Layer 5 of a small transformer language model trained on English Wikipedia (8 layers, counted from 0, width 128).
Take only the direct path to the model's output, skipping the later layers: a vector added to the residual stream pushes a token's score in proportion to its dot product with that token's output vector.

Output vectors of the tokens that the questions are about. A number n stands for n times 0.0065.
"ve": 33 6 40 -11 -3 21 49 19 15 36 63 15 49 -29 1 -24 19 -6 0 19 27 -10 -13 -29 -13 -19 -15 5 26 5 28 -21 -40 -7 -18 13 13 -18 54 -19 -3 48 -12 -57 -14 6 0 -26 22 -4 3 73 -5 4 36 -4 -4 9 -1 -48 -30 -42 -15 -22 -35 -8 -3 28 -5 -24 6 -4 -70 15 -14 5 20 13 -2 -6 -34 -2 27 -10 -14 16 32 12 -30 -2 5 -32 -3 14 -9 -8 -21 32 3 2 -58 -5 24 11 6 -10 16 -13 19 15 -18 -14 1 -14 -13 -8 9 5 15 -20 -1 -7 -4 4 -7 21 -28 2
"tern": -19 21 19 28 -32 46 17 21 -7 47 56 -14 -1 -23 -14 54 23 3 0 22 5 -78 4 -14 14 -9 8 -11 37 7 -22 16 12 9 4 9 22 17 -3 -49 13 -9 33 -20 -21 -66 42 11 8 -4 -7 61 4 19 -21 -3 8 28 0 63 19 35 -11 -17 -9 -42 -40 57 -9 -42 -38 1 7 -21 25 -1 -22 -11 15 13 4 -6 -24 -7 -14 -9 56 -3 -41 -46 -16 5 -7 -12 0 23 22 -17 3 -15 -55 -52 3 11 14 -64 -22 -27 -13 0 -32 1 -8 9 13 38 -27 28 30 9 24 7 19 -24 -22 -6 -12 -16
"ian": -20 16 -1 -37 -15 8 -9 2 -16 -40 51 -53 12 21 -8 49 -31 -18 -10 -22 -3 -14 1 -34 -13 -32 -11 -40 -15 -11 4 32 7 13 -7 23 -44 -29 56 17 28 1 -37 52 14 5 -6 -8 28 -15 8 -21 -3 -8 -21 -21 3 9 20 -42 19 -12 -11 -6 10 -15 -7 58 -3 -24 -15 26 36 -48 34 -5 4 15 2 24 21 15 -18 -1 10 26 20 30 -42 17 -39 13 16 28 3 -5 -15 15 -33 -31 -19 3 25 -11 23 -18 -8 -32 -17 23 39 -62 -2 30 51 26 22 4 31 54 -21 21 13 9 -23 -45 -5 11
"===": 20 8 -17 -10 -27 21 11 -24 7 5 -11 7 37 -78 28 -4 -11 14 -4 -12 -34 34 11 -10 45 -9 -48 1 41 13 -41 -30 4 -34 29 8 -28 32 -3 -19 12 -10 -18 -16 -5 -3 16 0 31 31 47 16 8 -20 -23 -19 33 -3 50 -43 3 26 28 -18 -3 23 38 -2 3 6 14 -30 17 8 6 -34 -21 -7 20 -18 21 10 14 -23 10 -10 11 -10 -43 19 19 11 -23 -9 -21 28 -11 33 1 -34 4 23 -7 -13 -11 5 -10 -24 0 14 -8 -34 11 -7 28 -42 -7 -1 28 9 34 32 3 -26 -43 -9 16 -26
"un": -14 4 -36 -13 11 -9 -22 26 36 24 56 27 1 -45 17 -20 77 -23 2 -21 -11 -12 -32 15 -19 3 -9 -11 37 -9 -16 9 -13 5 -12 -13 -20 21 16 -8 -13 28 0 -15 8 -17 27 7 -12 -6 -16 18 29 16 3 6 9 21 -6 -45 16 -8 -19 -46 60 11 -16 43 0 -25 8 -27 11 3 -6 13 -30 -13 -9 4 -9 3 16 17 -25 -10 -15 -19 2 4 16 2 23 18 -12 -23 -11 15 -29 -18 1 16 -6 6 10 -8 3 -35 8 -7 -16 7 2 43 15 25 -7 -19 -3 3 7 23 6 32 -11 -19 -42 12
" their": -2 27 50 13 -29 -11 14 -16 0 11 4 -9 29 -15 -30 49 10 32 2 -13 -13 -20 -15 -3 7 23 -31 -5 -8 -5 23 -26 -17 7 30 -19 8 -16 -20 -22 -10 -10 -2 -16 23 -17 -6 20 6 44 -15 7 -14 -22 -8 33 5 1 -5 -7 -12 -35 -34 -23 -12 -4 1 29 -6 11 -16 -27 -4 15 27 -36 13 15 14 -37 0 -20 -13 29 -11 -13 15 29 -53 1 -11 -1 -21 -2 9 -21 -8 12 22 18 25 12 5 11 9 20 21 2 13 -1 6 -8 -33 14 12 -2 26 15 7 -30 29 -10 24 -14 4 16 1 -19
"ition": -29 -3 95 2 14 2 35 17 1 3 56 28 -15 -3 2 32 -5 17 7 -9 -35 -80 18 -32 12 -12 75 -2 -26 30 7 -47 -30 -22 -23 17 39 6 -12 -2 -11 20 -35 32 -42 -25 22 -11 30 -1 51 16 25 -25 -8 -17 -31 -57 -40 44 -31 -35 3 32 -13 9 -2 24 -1 14 28 -43 34 18 20 4 -61 6 -24 -15 20 -38 -6 -14 9 -6 29 -43 -26 25 -20 6 -23 -1 2 8 4 21 5 -24 -40 15 15 41 -3 15 14 -20 -31 -5 -1 -5 -25 48 19 -23 -10 50 16 -32 51 31 21 -42 3 -4 -30 -26
"ry": 18 1 33 -16 30 46 69 17 17 0 39 13 7 -4 -19 -22 13 -19 0 36 -3 -8 9 45 9 -24 -11 -8 20 -31 16 -23 -41 -5 14 -12 5 -11 0 1 -31 -19 -6 39 -35 14 -16 -9 20 -15 -21 21 11 42 3 -58 -7 36 7 3 -6 -25 -13 -24 3 -32 6 -23 9 -21 17 9 38 7 7 -7 -17 -12 1 -34 9 -13 5 -20 -24 12 -12 9 6 9 -13 -5 -13 -1 16 -21 -39 9 14 -27 33 -32 -23 31 8 2 49 -12 -30 63 -2 -18 -19 -34 -14 0 32 12 -34 -17 14 51 -9 2 -20 50 -19 -25
"rt": 5 -11 64 -9 9 -30 14 21 35 16 41 12 -13 39 -3 -31 15 -26 -6 16 78 -31 -2 -9 58 -22 -73 -41 -15 38 32 -5 -40 -26 -34 25 32 -12 -9 30 -33 30 13 1 -26 -12 15 4 -64 -18 12 19 8 -7 -31 -6 9 31 -5 -20 -51 -37 13 -76 2 9 7 -51 -4 -2 -2 6 31 -44 11 -17 -18 52 2 12 -19 27 -24 10 -9 -6 -11 21 -26 -14 -20 -15 24 -2 34 -11 -37 27 59 25 8 -1 -10 21 -37 21 23 -32 12 -9 -16 -18 -16 -9 29 -1 -10 19 41 -31 -2 38 17 32 -19 18 11 -8
"ce": 49 -4 7 -1 19 25 36 -5 1 3 45 44 -31 -48 27 -5 8 22 -2 -40 -9 -10 -47 -19 4 -7 -4 15 -23 51 -3 9 -10 -10 10 -57 13 -48 21 -12 -3 42 -11 -2 -23 18 1 -19 25 -6 -2 49 11 -37 10 49 53 28 -5 24 -3 -22 -3 15 -9 -32 -25 10 2 -25 -22 -25 49 -24 -8 13 -7 16 -10 4 -50 14 -10 -36 -13 -9 45 43 -46 -9 -65 32 13 31 -2 -8 -3 -18 8 17 -4 -8 1 -2 -1 30 8 -7 3 -28 20 14 -3 -9 -22 -11 -2 19 -31 -9 20 -9 12 -34 6 16 -16 6
"tch": 49 2 56 -44 16 9 -17 18 13 1 38 -2 3 13 23 0 29 -47 2 -6 -7 -7 -26 45 37 -27 -53 -30 29 -18 19 14 -35 0 -31 11 -3 -33 -36 -48 22 27 6 -8 -2 -24 12 -11 -20 -15 16 72 -17 -29 -17 8 -4 6 19 7 -45 -3 -15 -37 4 -3 -23 50 -1 -15 20 13 35 -21 -7 23 27 13 -9 17 -20 -33 -3 8 5 23 -14 5 -27 -21 17 14 16 14 6 35 2 -28 24 11 -24 20 3 22 -37 -14 -10 -22 11 -24 -14 17 -24 18 2 -3 4 5 32 6 -18 51 -24 -3 -24 -34 27 -5
"hop": 6 -4 18 46 4 32 4 7 -3 25 22 12 26 -3 2 -10 1 49 -1 38 -11 -17 -26 -46 -6 14 -53 29 9 15 57 -6 -12 21 8 10 -5 -5 12 -13 40 -8 -39 -1 4 -51 -18 -18 10 42 25 39 -13 -16 12 -43 -40 13 -32 -25 -32 -7 1 -17 -13 -38 11 2 5 25 26 22 32 8 7 -9 2 29 12 19 7 -3 -40 35 22 -4 18 55 15 -7 -26 26 -42 3 -12 -24 5 -20 -58 -42 19 -58 10 -39 -32 -36 -13 -53 16 9 31 -1 2 74 -31 -39 9 9 20 21 15 -14 43 9 -19 -24 -51 6
"za": 6 14 32 15 12 42 28 -14 -24 -21 32 -27 -2 10 -5 -12 31 -13 -6 -22 0 -14 -46 -31 -10 11 -6 25 -6 26 -10 19 6 -5 -4 -31 -27 -39 30 -33 -6 -11 12 18 -40 5 31 -3 -10 -19 42 30 7 11 10 25 28 4 11 8 -12 -16 28 8 27 6 -8 14 -2 -12 -23 -1 39 -19 -23 4 -32 7 -4 -60 -33 -17 14 -3 -22 13 30 0 -24 -1 6 28 3 -9 -1 8 25 -34 53 -1 -7 -33 19 -34 5 23 2 -24 -10 -7 17 8 -7 2 -6 -34 17 -56 26 -8 -19 36 0 31 -13 26 6 2
" career": 23 5 -26 -15 -36 20 -28 -14 -15 -26 21 -21 3 -10 8 16 -43 -50 8 40 16 5 5 -9 65 22 -26 25 75 10 -25 5 -22 -38 33 10 -8 -23 24 -3 34 1 9 1 -10 -8 -20 14 10 22 37 42 -62 7 10 64 -15 -16 -12 15 -2 5 9 40 -14 35 -10 44 1 21 -1 -9 33 -77 42 -50 -27 -23 -5 -12 -12 5 -22 -19 -11 0 9 -28 -38 34 -5 -33 -34 19 -40 16 -3 4 21 -27 -10 15 1 8 -27 -25 16 -12 -18 15 23 -10 -31 34 -14 -42 6 -15 45 10 20 -7 -20 3 -6 -19 45 56
"ense": -26 41 3 22 17 22 -1 19 45 -29 48 28 25 1 -30 6 -22 28 1 -10 2 -34 11 -47 12 -11 -51 -24 -33 18 12 -14 -27 16 6 -12 -12 -36 37 5 8 -21 17 15 -4 -12 21 -20 9 -5 17 25 10 -14 -23 -33 34 -12 -29 -12 42 -1 -7 12 -1 25 -48 3 -12 2 9 -11 24 0 -12 -11 -31 37 3 50 -69 10 12 -31 -2 -3 14 -21 23 -1 14 34 6 -12 5 -52 35 8 -46 -13 27 -20 -29 36 -7 -23 20 -40 -17 22 -12 -19 -1 15 25 -12 -7 31 11 40 14 30 16 -21 -21 21 -42 6
"cy": 15 29 29 11 9 35 23 -12 30 57 17 -10 9 11 -33 20 54 4 3 -64 -8 8 0 30 -11 2 -18 32 41 14 -25 -17 -11 -3 -7 -36 17 -37 -3 -24 -30 45 2 47 -41 3 -8 -31 -17 -17 0 22 49 -6 -41 -11 -28 48 -12 56 1 24 14 -47 -17 -59 13 22 -3 -7 23 -21 41 -5 9 2 10 4 10 24 -6 -34 -2 -51 -23 -42 27 17 -26 -14 -8 7 -5 34 -8 -31 2 16 17 -3 -38 -28 -55 9 -17 -4 1 -25 -46 31 -1 19 -4 12 7 -25 18 -17 5 -1 6 32 -18 5 26 4 3 -10
" List": 3 -32 19 14 -19 34 -22 -31 24 12 -4 -9 37 6 -7 22 26 2 -5 -28 28 -41 -6 -26 12 -14 8 -22 5 -4 15 -40 -18 -22 -11 53 -7 -7 7 9 21 -22 -8 4 15 -2 7 -31 -1 19 26 29 38 14 -30 -33 11 -16 -38 -13 -17 11 0 -4 -3 -13 30 10 -8 8 1 17 -22 15 33 -11 -21 -24 -23 -13 -11 -9 1 -19 49 11 5 16 -6 6 13 4 -2 -17 5 22 64 -32 -12 -12 -10 -4 -42 -17 7 10 7 -13 -43 21 -17 -20 -32 35 0 -38 19 17 -34 0 -3 11 4 39 33 8 36 32
"cent": 37 4 -29 1 -40 30 -4 -13 49 25 20 5 9 -59 1 -13 -13 -2 7 3 21 21 -24 13 3 27 -31 21 -28 47 5 2 -42 -14 22 -48 -3 -80 35 -17 -32 54 -37 26 -12 -30 7 -24 25 3 -7 34 11 -6 -9 -15 7 17 21 2 37 -43 19 -14 10 -33 -22 -8 1 -13 -24 57 20 -9 -14 -6 10 -20 -3 -29 -30 -13 -1 -31 78 7 43 15 -46 0 -55 19 -7 5 23 -40 2 23 -4 22 30 0 -33 -36 -8 4 -32 -28 -9 -29 -3 45 11 32 4 13 -10 15 -7 32 29 8 38 29 -3 32 -41 12
"day": -6 -29 53 -19 -14 -9 -1 -37 10 28 28 -20 30 11 57 -20 -6 -3 8 -24 75 -87 -47 43 -8 13 27 13 -8 -3 20 -8 -26 6 2 -6 -11 -65 -6 -9 17 -27 -58 5 -10 -21 47 2 20 27 18 51 -27 -12 -32 23 -59 -63 -13 -29 25 -19 27 28 17 -16 12 -2 15 2 14 -21 44 19 -15 -29 22 49 14 27 -21 -2 -16 1 -50 9 32 24 -78 -25 31 4 -27 27 -47 -10 12 37 -3 11 7 0 36 -32 -60 -18 -53 -17 12 -18 -3 43 4 2 11 -52 2 5 42 -17 13 27 9 27 21 25 36 21
"ham": -19 8 38 -29 11 31 -2 -14 29 -31 27 7 -6 17 25 -23 -2 59 1 27 -24 23 -29 4 -38 -2 -8 -14 18 -3 29 -43 1 19 25 7 11 -38 15 35 -36 -19 9 -26 20 -39 4 -10 -11 -14 13 51 -19 35 -22 -8 1 -3 -21 -16 15 16 -2 -15 10 -1 -4 -7 7 -1 -35 19 49 1 18 18 4 -6 11 -36 -34 -22 -21 41 -25 28 49 44 -33 -24 -37 33 -8 -4 10 -12 8 6 -17 -26 9 -35 -21 -44 21 -24 30 -26 -15 32 -21 6 -9 -6 -47 21 59 -26 3 -9 29 25 -2 7 -21 -9 21 0
"ball": -18 -26 -2 -27 22 31 23 7 28 16 25 -4 24 12 27 -1 -35 -19 1 13 1 -12 -58 -35 50 -4 -2 -44 84 1 27 -25 1 -2 -19 -49 24 0 2 -34 15 0 32 -1 28 -11 46 7 -2 -2 -26 23 -52 -19 11 -22 10 -20 -11 24 -2 13 -21 11 -20 0 -10 -8 4 -4 17 -20 -22 11 -14 3 -32 -47 -5 -36 30 -21 -22 14 3 24 -13 10 -51 5 9 11 -49 -25 -15 -7 0 -4 13 -45 4 -56 36 14 -39 -6 -2 -26 17 25 15 20 -4 24 -5 -4 5 58 59 22 -32 37 13 61 -4 54 8 -11

Each question shows what one neuron of this layer's MLP adds at an activation of 1. A number n stands for n times 0.0045.

n493: 15 10 -15 12 12 -3 38 -11 -6 5 11 7 10 14 -4 7 2 0 -28 -48 14 -5 -30 -9 -20 -16 11 -17 9 31 9 7 14 -4 1 8 4 -11 -13 6 9 32 -28 15 -10 24 2 9 1 -2 -12 -13 -9 29 -27 1 5 3 -10 0 16 -21 -8 1 17 -7 10 18 36 -21 1 -2 7 -9 13 21 -8 -29 11 -13 -9 -7 13 4 5 1 -9 -23 7 -14 25 -20 25 -6 17 25 8 -24 16 -29 25 8 5 -8 -6 12 11 -13 -5 25 -7 6 -7 -25 -9 0 -15 -1 -14 -2 -8 -11 11 -17 -6 -11 -7 -4
Which of these tokens does it push down most? "hop"

n198: 3 8 12 -7 -2 -15 -13 11 8 -6 -6 2 -4 5 -4 -4 5 30 -35 -25 -19 22 6 -30 -2 12 -9 5 2 13 21 -2 46 22 39 2 34 21 -11 -10 -18 4 -1 -7 8 41 -1 22 2 33 -29 2 -6 20 -8 14 -18 -14 -40 1 4 23 -21 -16 -24 -13 -8 -7 16 13 1 -10 1 -11 6 5 -14 -22 18 -10 -16 0 -33 1 12 -17 -48 21 -5 29 -18 4 -15 6 -4 -35 18 -13 15 6 -5 26 6 23 19 -27 8 15 -17 -44 -12 -2 -27 -5 14 -7 13 37 -21 12 37 30 21 -26 0 -9 -19 -10
Which two tokens does it push up most, strongest first? " their", "ition"

n308: -7 -5 1 -31 16 45 29 21 -5 29 -21 26 7 24 -21 -24 11 -16 31 21 -24 0 -24 -1 -33 29 3 -18 -13 0 -8 43 -24 6 -2 2 -18 -16 22 23 14 -24 -12 -30 33 -12 31 0 -33 1 -9 32 6 11 -8 -9 34 -5 -4 20 29 -5 9 5 -15 11 21 7 -17 -8 -34 14 -11 -16 -4 -2 31 2 2 -2 3 -14 -31 -4 26 -6 -13 2 9 -45 0 -17 -19 -22 13 28 8 7 46 -20 26 -1 -17 -2 -19 -4 21 28 8 -2 -31 -32 -8 -10 0 -16 12 -17 -5 14 -9 -10 12 -19 11 -14 -26 15
Which of these tokens does it push up most? "ham"

n320: -14 -14 32 14 -15 5 6 -10 7 -21 -17 1 -1 17 2 -8 23 11 -12 15 -8 -2 -26 -5 -9 10 -18 4 0 -8 -18 0 -7 -1 21 -8 -3 13 7 2 -12 -3 -6 6 -14 -21 -2 -5 -19 16 20 -7 36 -10 -5 6 42 -6 8 -23 24 8 -12 -2 5 -5 15 5 -5 10 -14 -33 14 -20 -25 22 -14 -26 -6 5 -2 -6 8 -5 3 14 15 10 12 -10 18 15 19 4 -27 13 12 -9 15 47 2 -11 -20 -14 -8 -16 -5 -5 -12 -10 -7 38 -14 2 -11 43 -39 4 30 15 -12 -1 -16 -19 11 -8 -1 -1
Which of these tokens does it push down most? "ry"

n188: -8 38 -29 -2 9 33 -36 -6 18 -34 41 7 10 -20 -68 -26 9 21 34 -4 -39 18 -31 14 9 -29 9 0 -28 22 36 -38 21 11 24 -12 -10 9 -4 -19 37 10 -35 19 -1 -29 11 11 -18 23 -21 19 -21 -5 49 10 21 1 14 32 8 24 -43 -58 -5 1 -3 -6 -39 6 -26 -17 -9 -21 5 -5 5 20 26 -25 -10 31 17 -4 -7 -3 -5 2 12 -31 -6 6 7 31 21 4 27 -14 -6 -4 3 3 8 10 -9 0 1 -1 -6 10 -41 -5 14 35 -6 -3 3 14 -5 -15 48 -6 24 13 -27 -12 -23 -3
Which of these tokens does it push down most? "day"

n331: -4 -15 4 -10 8 -11 -23 3 9 -7 21 -27 -44 9 17 -35 -8 6 4 25 3 19 3 29 -7 3 -10 -5 -12 -6 1 -22 -4 -1 13 -17 3 32 18 5 36 7 -22 -20 -10 10 5 -9 3 15 -7 -29 7 9 6 -1 10 22 -1 -1 9 7 -37 14 -12 -3 24 13 24 -19 2 -5 7 -10 -35 -24 6 -1 18 -1 -7 19 -49 34 12 26 -21 25 34 24 18 -64 1 -10 -15 11 -20 13 -28 5 -7 36 -3 23 -5 -22 9 -5 -3 2 -6 24 0 -2 8 -13 -5 3 -27 3 -6 -1 -24 -2 0 30 12 -27
Which of these tokens does it push up most? "ry"

n157: 29 -24 -28 11 -46 -1 21 -8 0 16 -51 9 13 13 -4 -13 -39 5 -18 -34 -31 30 -10 30 -6 5 28 15 -4 -17 -5 31 -13 11 23 -7 5 -18 3 35 0 3 22 46 18 -4 -4 7 14 7 26 -6 -28 7 -3 -65 -4 -3 -35 17 -11 9 34 34 -33 0 -4 -4 30 12 -5 -12 -57 23 -7 -44 15 -27 -23 18 38 -12 18 -3 -2 -11 -27 -16 27 -25 3 15 -4 33 -16 23 15 9 12 44 -22 19 -8 7 -7 12 -43 22 -5 10 24 5 -29 14 33 3 -22 -13 -1 -9 -28 -2 8 -27 28 -6 -11 42
Which of these tokens does it push up most? " List"

n368: 11 12 13 -2 9 14 29 -9 38 -27 11 5 19 0 -2 -3 -20 -1 32 -2 0 -18 -8 7 -13 -23 26 7 12 -42 -23 -6 7 27 -16 12 -7 -11 13 -9 11 22 23 1 -22 -6 3 19 7 2 7 6 30 14 3 -1 -3 29 -19 -3 26 -10 4 -5 -43 20 11 24 -61 -22 8 -17 -1 10 -17 39 18 5 -9 -10 -5 2 -32 7 -5 -44 -2 -2 0 -22 -22 -48 0 17 41 1 3 31 -33 -21 -31 23 7 12 -19 5 -23 -11 14 20 2 30 -28 6 -6 16 6 -53 -13 -17 -12 -56 -1 16 19 1 29 7
Which of these tokens does it push down most? "==="

n218: -13 2 -31 7 1 10 13 -1 -2 21 25 17 -2 1 7 1 44 -5 -7 10 -27 -5 -10 -18 -37 -7 -11 1 2 7 -25 18 -14 -19 -20 11 -5 10 -18 19 -17 -11 -14 -25 2 29 0 17 23 15 3 15 1 11 36 -16 2 46 -12 -10 14 -3 -2 -37 24 1 2 4 -4 -8 -8 -4 25 10 -4 56 -4 33 -24 2 -17 4 -6 29 -3 -3 -15 -17 -2 0 -18 -13 17 -7 3 -19 -19 7 -2 -40 7 21 -2 32 -6 11 -15 -2 -15 2 -3 -9 -4 -14 13 16 -34 13 -25 25 16 6 -3 -23 1 34 -11 -20
Which two tokens does it push up most, strongest first? "un", "ry"

n306: 2 -1 -11 17 -27 -31 -30 -28 -35 -23 9 -22 -12 -11 8 -24 26 5 19 -22 46 -21 10 -10 -7 -27 -17 7 15 11 9 -8 -2 -37 20 -2 -4 -32 -5 2 16 -14 -17 14 5 0 -9 -17 3 13 5 -11 -2 -37 -13 -28 3 9 -16 3 -15 -2 21 26 14 -21 2 25 -51 20 27 -11 53 18 19 -38 12 7 -10 43 9 -7 32 3 8 -4 23 5 -10 -14 25 -8 6 -13 25 19 3 9 -4 17 23 10 31 -9 -9 -27 13 -17 11 26 -22 -1 26 12 -29 7 4 6 -7 32 5 13 -11 20 15 -33 8 -20
Which of these tokens does it push up most? "day"

n338: 22 -2 -18 -32 -18 16 10 -12 24 12 11 -4 -22 -23 -2 -24 26 -21 38 -23 -1 22 6 -25 19 -28 9 -16 -13 13 22 21 5 19 39 23 -13 6 -25 -1 -6 -3 14 -19 14 -7 -11 -28 31 5 -11 22 -3 1 16 -12 -3 4 -21 10 -31 -13 9 -24 10 -5 -33 1 -11 12 8 -20 14 2 15 10 -1 1 0 -2 28 -7 -14 24 13 -19 2 14 -6 -6 26 -33 2 -5 12 -26 16 -18 20 4 28 12 19 -18 -1 11 -6 -27 18 16 11 2 -13 3 9 7 7 -45 -16 -19 36 2 -3 -14 -20 1 7 4
Which of these tokens does it push down most? "ense"

n146: 26 -1 32 19 25 -32 12 -22 1 -28 8 -6 5 -1 2 -27 -16 -8 -16 16 -25 -5 30 11 12 19 -1 36 -16 15 6 24 13 -18 -5 -9 -37 -9 -16 -25 -12 -12 5 -11 -16 -16 -10 -14 28 40 9 -1 13 -21 -16 6 -9 -21 16 9 18 2 2 -11 -32 -6 3 -33 -2 16 -1 9 24 -21 -16 21 -12 34 3 11 17 -4 -9 10 -18 7 28 -9 -10 -26 11 31 -6 -1 -8 0 -2 -34 1 9 9 14 22 13 17 -2 5 -17 18 -2 -45 23 6 -7 -4 16 26 -26 -4 4 -13 -27 0 -3 -15 26 12 10
Which two tokens does it push up most, strongest first? "day", "za"

n31: 12 -5 -2 -22 7 -14 9 -18 31 -13 -26 -9 5 -16 -2 10 16 -3 16 -34 -3 -34 4 25 -11 -18 -17 -1 16 -39 -6 6 -22 25 -23 19 -45 -3 -1 37 7 17 1 -8 -18 14 5 20 -23 19 -27 6 14 9 9 -12 -16 -44 24 14 7 12 -6 -13 13 8 -12 -21 -32 10 0 -7 -38 1 -7 -14 13 -16 -23 -29 12 8 -14 -34 22 14 29 -8 13 27 11 15 -6 21 27 5 18 -1 -16 0 17 9 -20 38 13 3 6 7 24 -6 11 -23 -3 10 19 -4 -5 14 32 24 31 -12 3 -33 11 -20 -7 32
Which of these tokens does it push down most? "za"

n37: 2 24 6 -10 37 13 2 2 3 -13 -12 56 -5 -16 9 -39 -6 5 21 14 23 -1 21 2 10 -5 4 -16 10 15 -26 -20 -5 35 -13 -1 18 17 16 -28 0 -2 9 9 -31 24 -11 16 -4 -7 -35 -24 3 5 27 -15 -13 -4 -1 21 -12 12 -5 -19 -1 -7 9 6 29 4 -8 -9 -12 14 18 8 16 11 9 -6 -9 -1 -16 -31 -17 24 -22 17 -30 -7 23 -15 28 -6 -8 -4 14 0 -33 44 -1 21 -19 -13 10 -11 0 -1 -10 -12 -25 -20 -23 -38 -2 43 -18 -3 4 -7 19 -9 1 -16 18 2 4 -13
Which two tokens does it push up most, strongest first? "ry", "ve"

n84: -10 6 4 -20 -1 -21 11 -5 -23 10 11 6 -7 12 18 -20 -29 -11 34 -8 -3 -5 4 -16 -5 -12 18 18 11 -12 27 8 -21 -14 14 17 3 1 17 -21 -11 4 -18 -3 -8 10 -21 -1 13 19 -14 20 -24 12 5 -5 6 10 -11 3 33 -12 5 6 16 20 9 8 -1 -21 -25 -14 29 -5 2 -11 -22 -27 23 9 -5 -14 2 4 -1 9 -11 2 0 8 13 -2 -9 6 -2 29 -7 -37 14 -6 -10 7 43 -19 -1 30 -22 -15 19 -5 10 7 -21 23 -19 9 -26 14 -17 -12 17 24 13 14 -6 -9 -7 20
Which of these tokens does it push down most? "cy"

n151: -3 -26 14 5 -15 -36 -4 -29 33 -14 21 5 19 21 21 -10 9 -8 31 -6 21 -37 1 -18 -34 -9 -27 -2 -10 29 -7 40 -20 -20 -5 16 -23 -10 37 11 6 -12 -22 6 1 -10 -8 -13 -16 -7 34 24 23 9 29 5 -4 -3 -43 13 -11 -22 12 -5 -1 -32 0 -31 -7 -13 12 -1 22 23 -14 -27 2 24 24 36 15 12 23 -22 13 -10 1 10 33 0 3 -20 -11 5 -2 2 -33 -6 8 6 2 -33 -14 1 7 -22 0 -37 -1 19 -1 27 -1 23 15 18 20 2 -12 4 -19 -17 25 -41 -3 3 1 19
Which of these tokens does it push up most? "hop"

n473: -7 0 27 39 29 3 -11 6 -23 24 3 -2 -6 32 6 8 -19 5 -3 -3 -36 0 1 -2 16 -5 -49 -32 -9 -28 -4 -2 10 -3 -4 3 -3 -9 10 0 -9 -9 33 0 -27 26 -10 16 37 -5 1 9 -3 28 5 -1 -8 11 -15 17 -10 23 -2 -6 -2 2 9 -12 35 13 -5 11 -9 5 18 2 19 -7 -6 8 15 -6 -14 0 -8 -21 -16 -18 -5 -2 4 -2 -22 -15 0 -22 7 13 10 3 -12 1 4 -55 4 18 -27 -14 24 -1 -4 31 16 -7 -9 12 35 4 0 -4 -6 -27 24 -9 -5 8 -17 -24
Which of these tokens does it push up most? "hop"

n40: 0 -6 25 6 0 6 -15 14 -26 -30 11 -18 18 -1 11 -11 6 -22 36 32 -30 19 -27 -2 -31 -10 10 16 -9 -4 -17 32 -13 37 -22 21 9 -27 12 -16 15 -21 -2 27 16 -21 26 13 -18 -2 12 22 14 20 -6 19 11 5 39 -5 -15 21 -5 -9 -4 31 6 37 -23 -15 -24 4 13 -44 -19 -4 13 7 4 -15 -24 -6 20 2 9 21 -6 5 -1 19 -23 -32 16 -40 -7 -13 -16 -9 7 -3 4 -17 -28 1 18 12 -7 1 6 6 29 -8 8 1 18 30 -19 -25 -28 -36 -1 -2 -5 -16 22 0 27 -32
Which of these tokens does it push up most? "za"

n240: -15 -18 -2 17 1 -33 7 -15 16 2 10 9 -18 27 13 -1 12 15 30 10 -9 31 -20 -29 -11 14 -16 -17 2 -34 17 20 6 -33 12 3 20 -1 15 2 11 4 -5 -24 16 15 -17 1 -7 -5 -13 1 6 14 -25 29 9 -16 14 -14 19 4 -33 6 -2 17 -30 17 -16 -27 1 9 -1 11 -20 -8 24 -12 20 43 -25 -1 25 -13 4 -11 15 24 -7 -6 24 13 -7 -11 -48 11 -1 -17 9 -19 10 -7 -11 23 2 10 -11 -43 5 6 -8 6 -34 -8 -6 3 11 10 -15 4 17 -11 7 -10 20 7 -2 -12
Which of these tokens does it push up most? "ense"

n107: -54 14 24 22 -9 -11 14 -15 1 5 14 -6 19 -51 1 -18 -22 17 45 11 26 -16 26 6 6 -16 -23 -16 4 -14 17 11 2 -8 -1 16 -30 5 2 9 -11 7 -8 -34 47 -30 38 -22 -5 -5 -7 10 -17 11 -12 10 -3 6 -16 -29 -14 -15 17 -38 -23 7 -2 -16 -35 -13 -11 18 22 -15 -31 11 -4 58 23 25 -22 3 5 4 6 13 -23 1 6 30 20 10 34 8 6 -18 -24 -4 -14 -8 10 15 21 -2 -6 6 35 13 7 -33 -10 15 22 17 15 32 -6 7 -25 -14 13 -20 5 -18 3 15 -10 -15
Which of these tokens does it push up most? "rt"

n173: -26 -18 6 8 1 48 14 -1 -5 24 14 8 -1 -5 16 -25 40 2 21 42 2 25 11 -8 13 -50 18 -28 -45 20 -24 -6 -8 13 -3 -20 -9 8 14 13 0 25 11 -20 29 -12 -18 -4 5 13 -13 -35 -8 -19 23 -8 -11 22 28 -9 22 15 14 -17 -1 1 -41 15 -34 -22 -36 -11 26 -5 -25 -8 -12 48 -8 -17 -28 1 4 -1 -23 -38 -7 -1 -6 -46 -33 5 0 -3 32 15 8 25 5 3 12 -18 -23 -14 13 43 8 -7 1 3 14 2 12 -19 -21 -15 -13 2 -22 5 24 -18 27 19 4 29 4 -4
Which of these tokens does it push up most? "ce"

n322: 3 -1 20 30 -37 14 -13 1 14 15 23 19 -2 -15 14 -6 1 -33 24 -28 -11 -12 -15 21 -18 -12 -8 5 -3 19 0 -5 -12 8 -47 22 -46 18 -9 21 -13 11 7 31 38 -11 2 -33 -28 2 1 6 -1 -27 22 -35 11 6 -17 3 31 19 13 -9 -11 -7 -19 -3 32 3 12 -19 -17 2 5 11 -5 -12 -12 14 1 37 -8 3 -14 3 20 2 -8 -8 16 -20 -22 -20 -29 9 1 -17 -14 -28 8 -13 22 21 7 -2 37 21 17 16 -30 -23 2 18 -1 34 3 5 2 17 -2 31 -16 2 22 -2 -23 -12
Which of these tokens does it push up most? "un"

n239: -15 1 9 32 23 13 16 12 -4 14 -21 -13 4 17 -5 -4 -17 33 13 -11 1 8 -10 21 -41 19 12 4 10 7 -3 -21 -9 4 22 -17 -33 -4 -19 23 -31 32 -1 -5 -15 14 28 18 22 -5 16 -15 -11 -6 -9 34 19 10 -4 14 36 -28 -20 11 -41 -23 -28 -13 23 3 25 -16 -11 -16 -27 -9 -2 11 -1 19 10 2 -9 -12 -20 -26 -27 -18 -8 6 -18 31 4 19 9 -7 -14 12 32 -11 -7 -20 3 -6 -6 27 5 -24 -17 19 3 -36 -3 -44 25 7 -17 -7 18 21 -12 -12 -7 50 16 4 -13 -7
Which of these tokens does it push up most? "cy"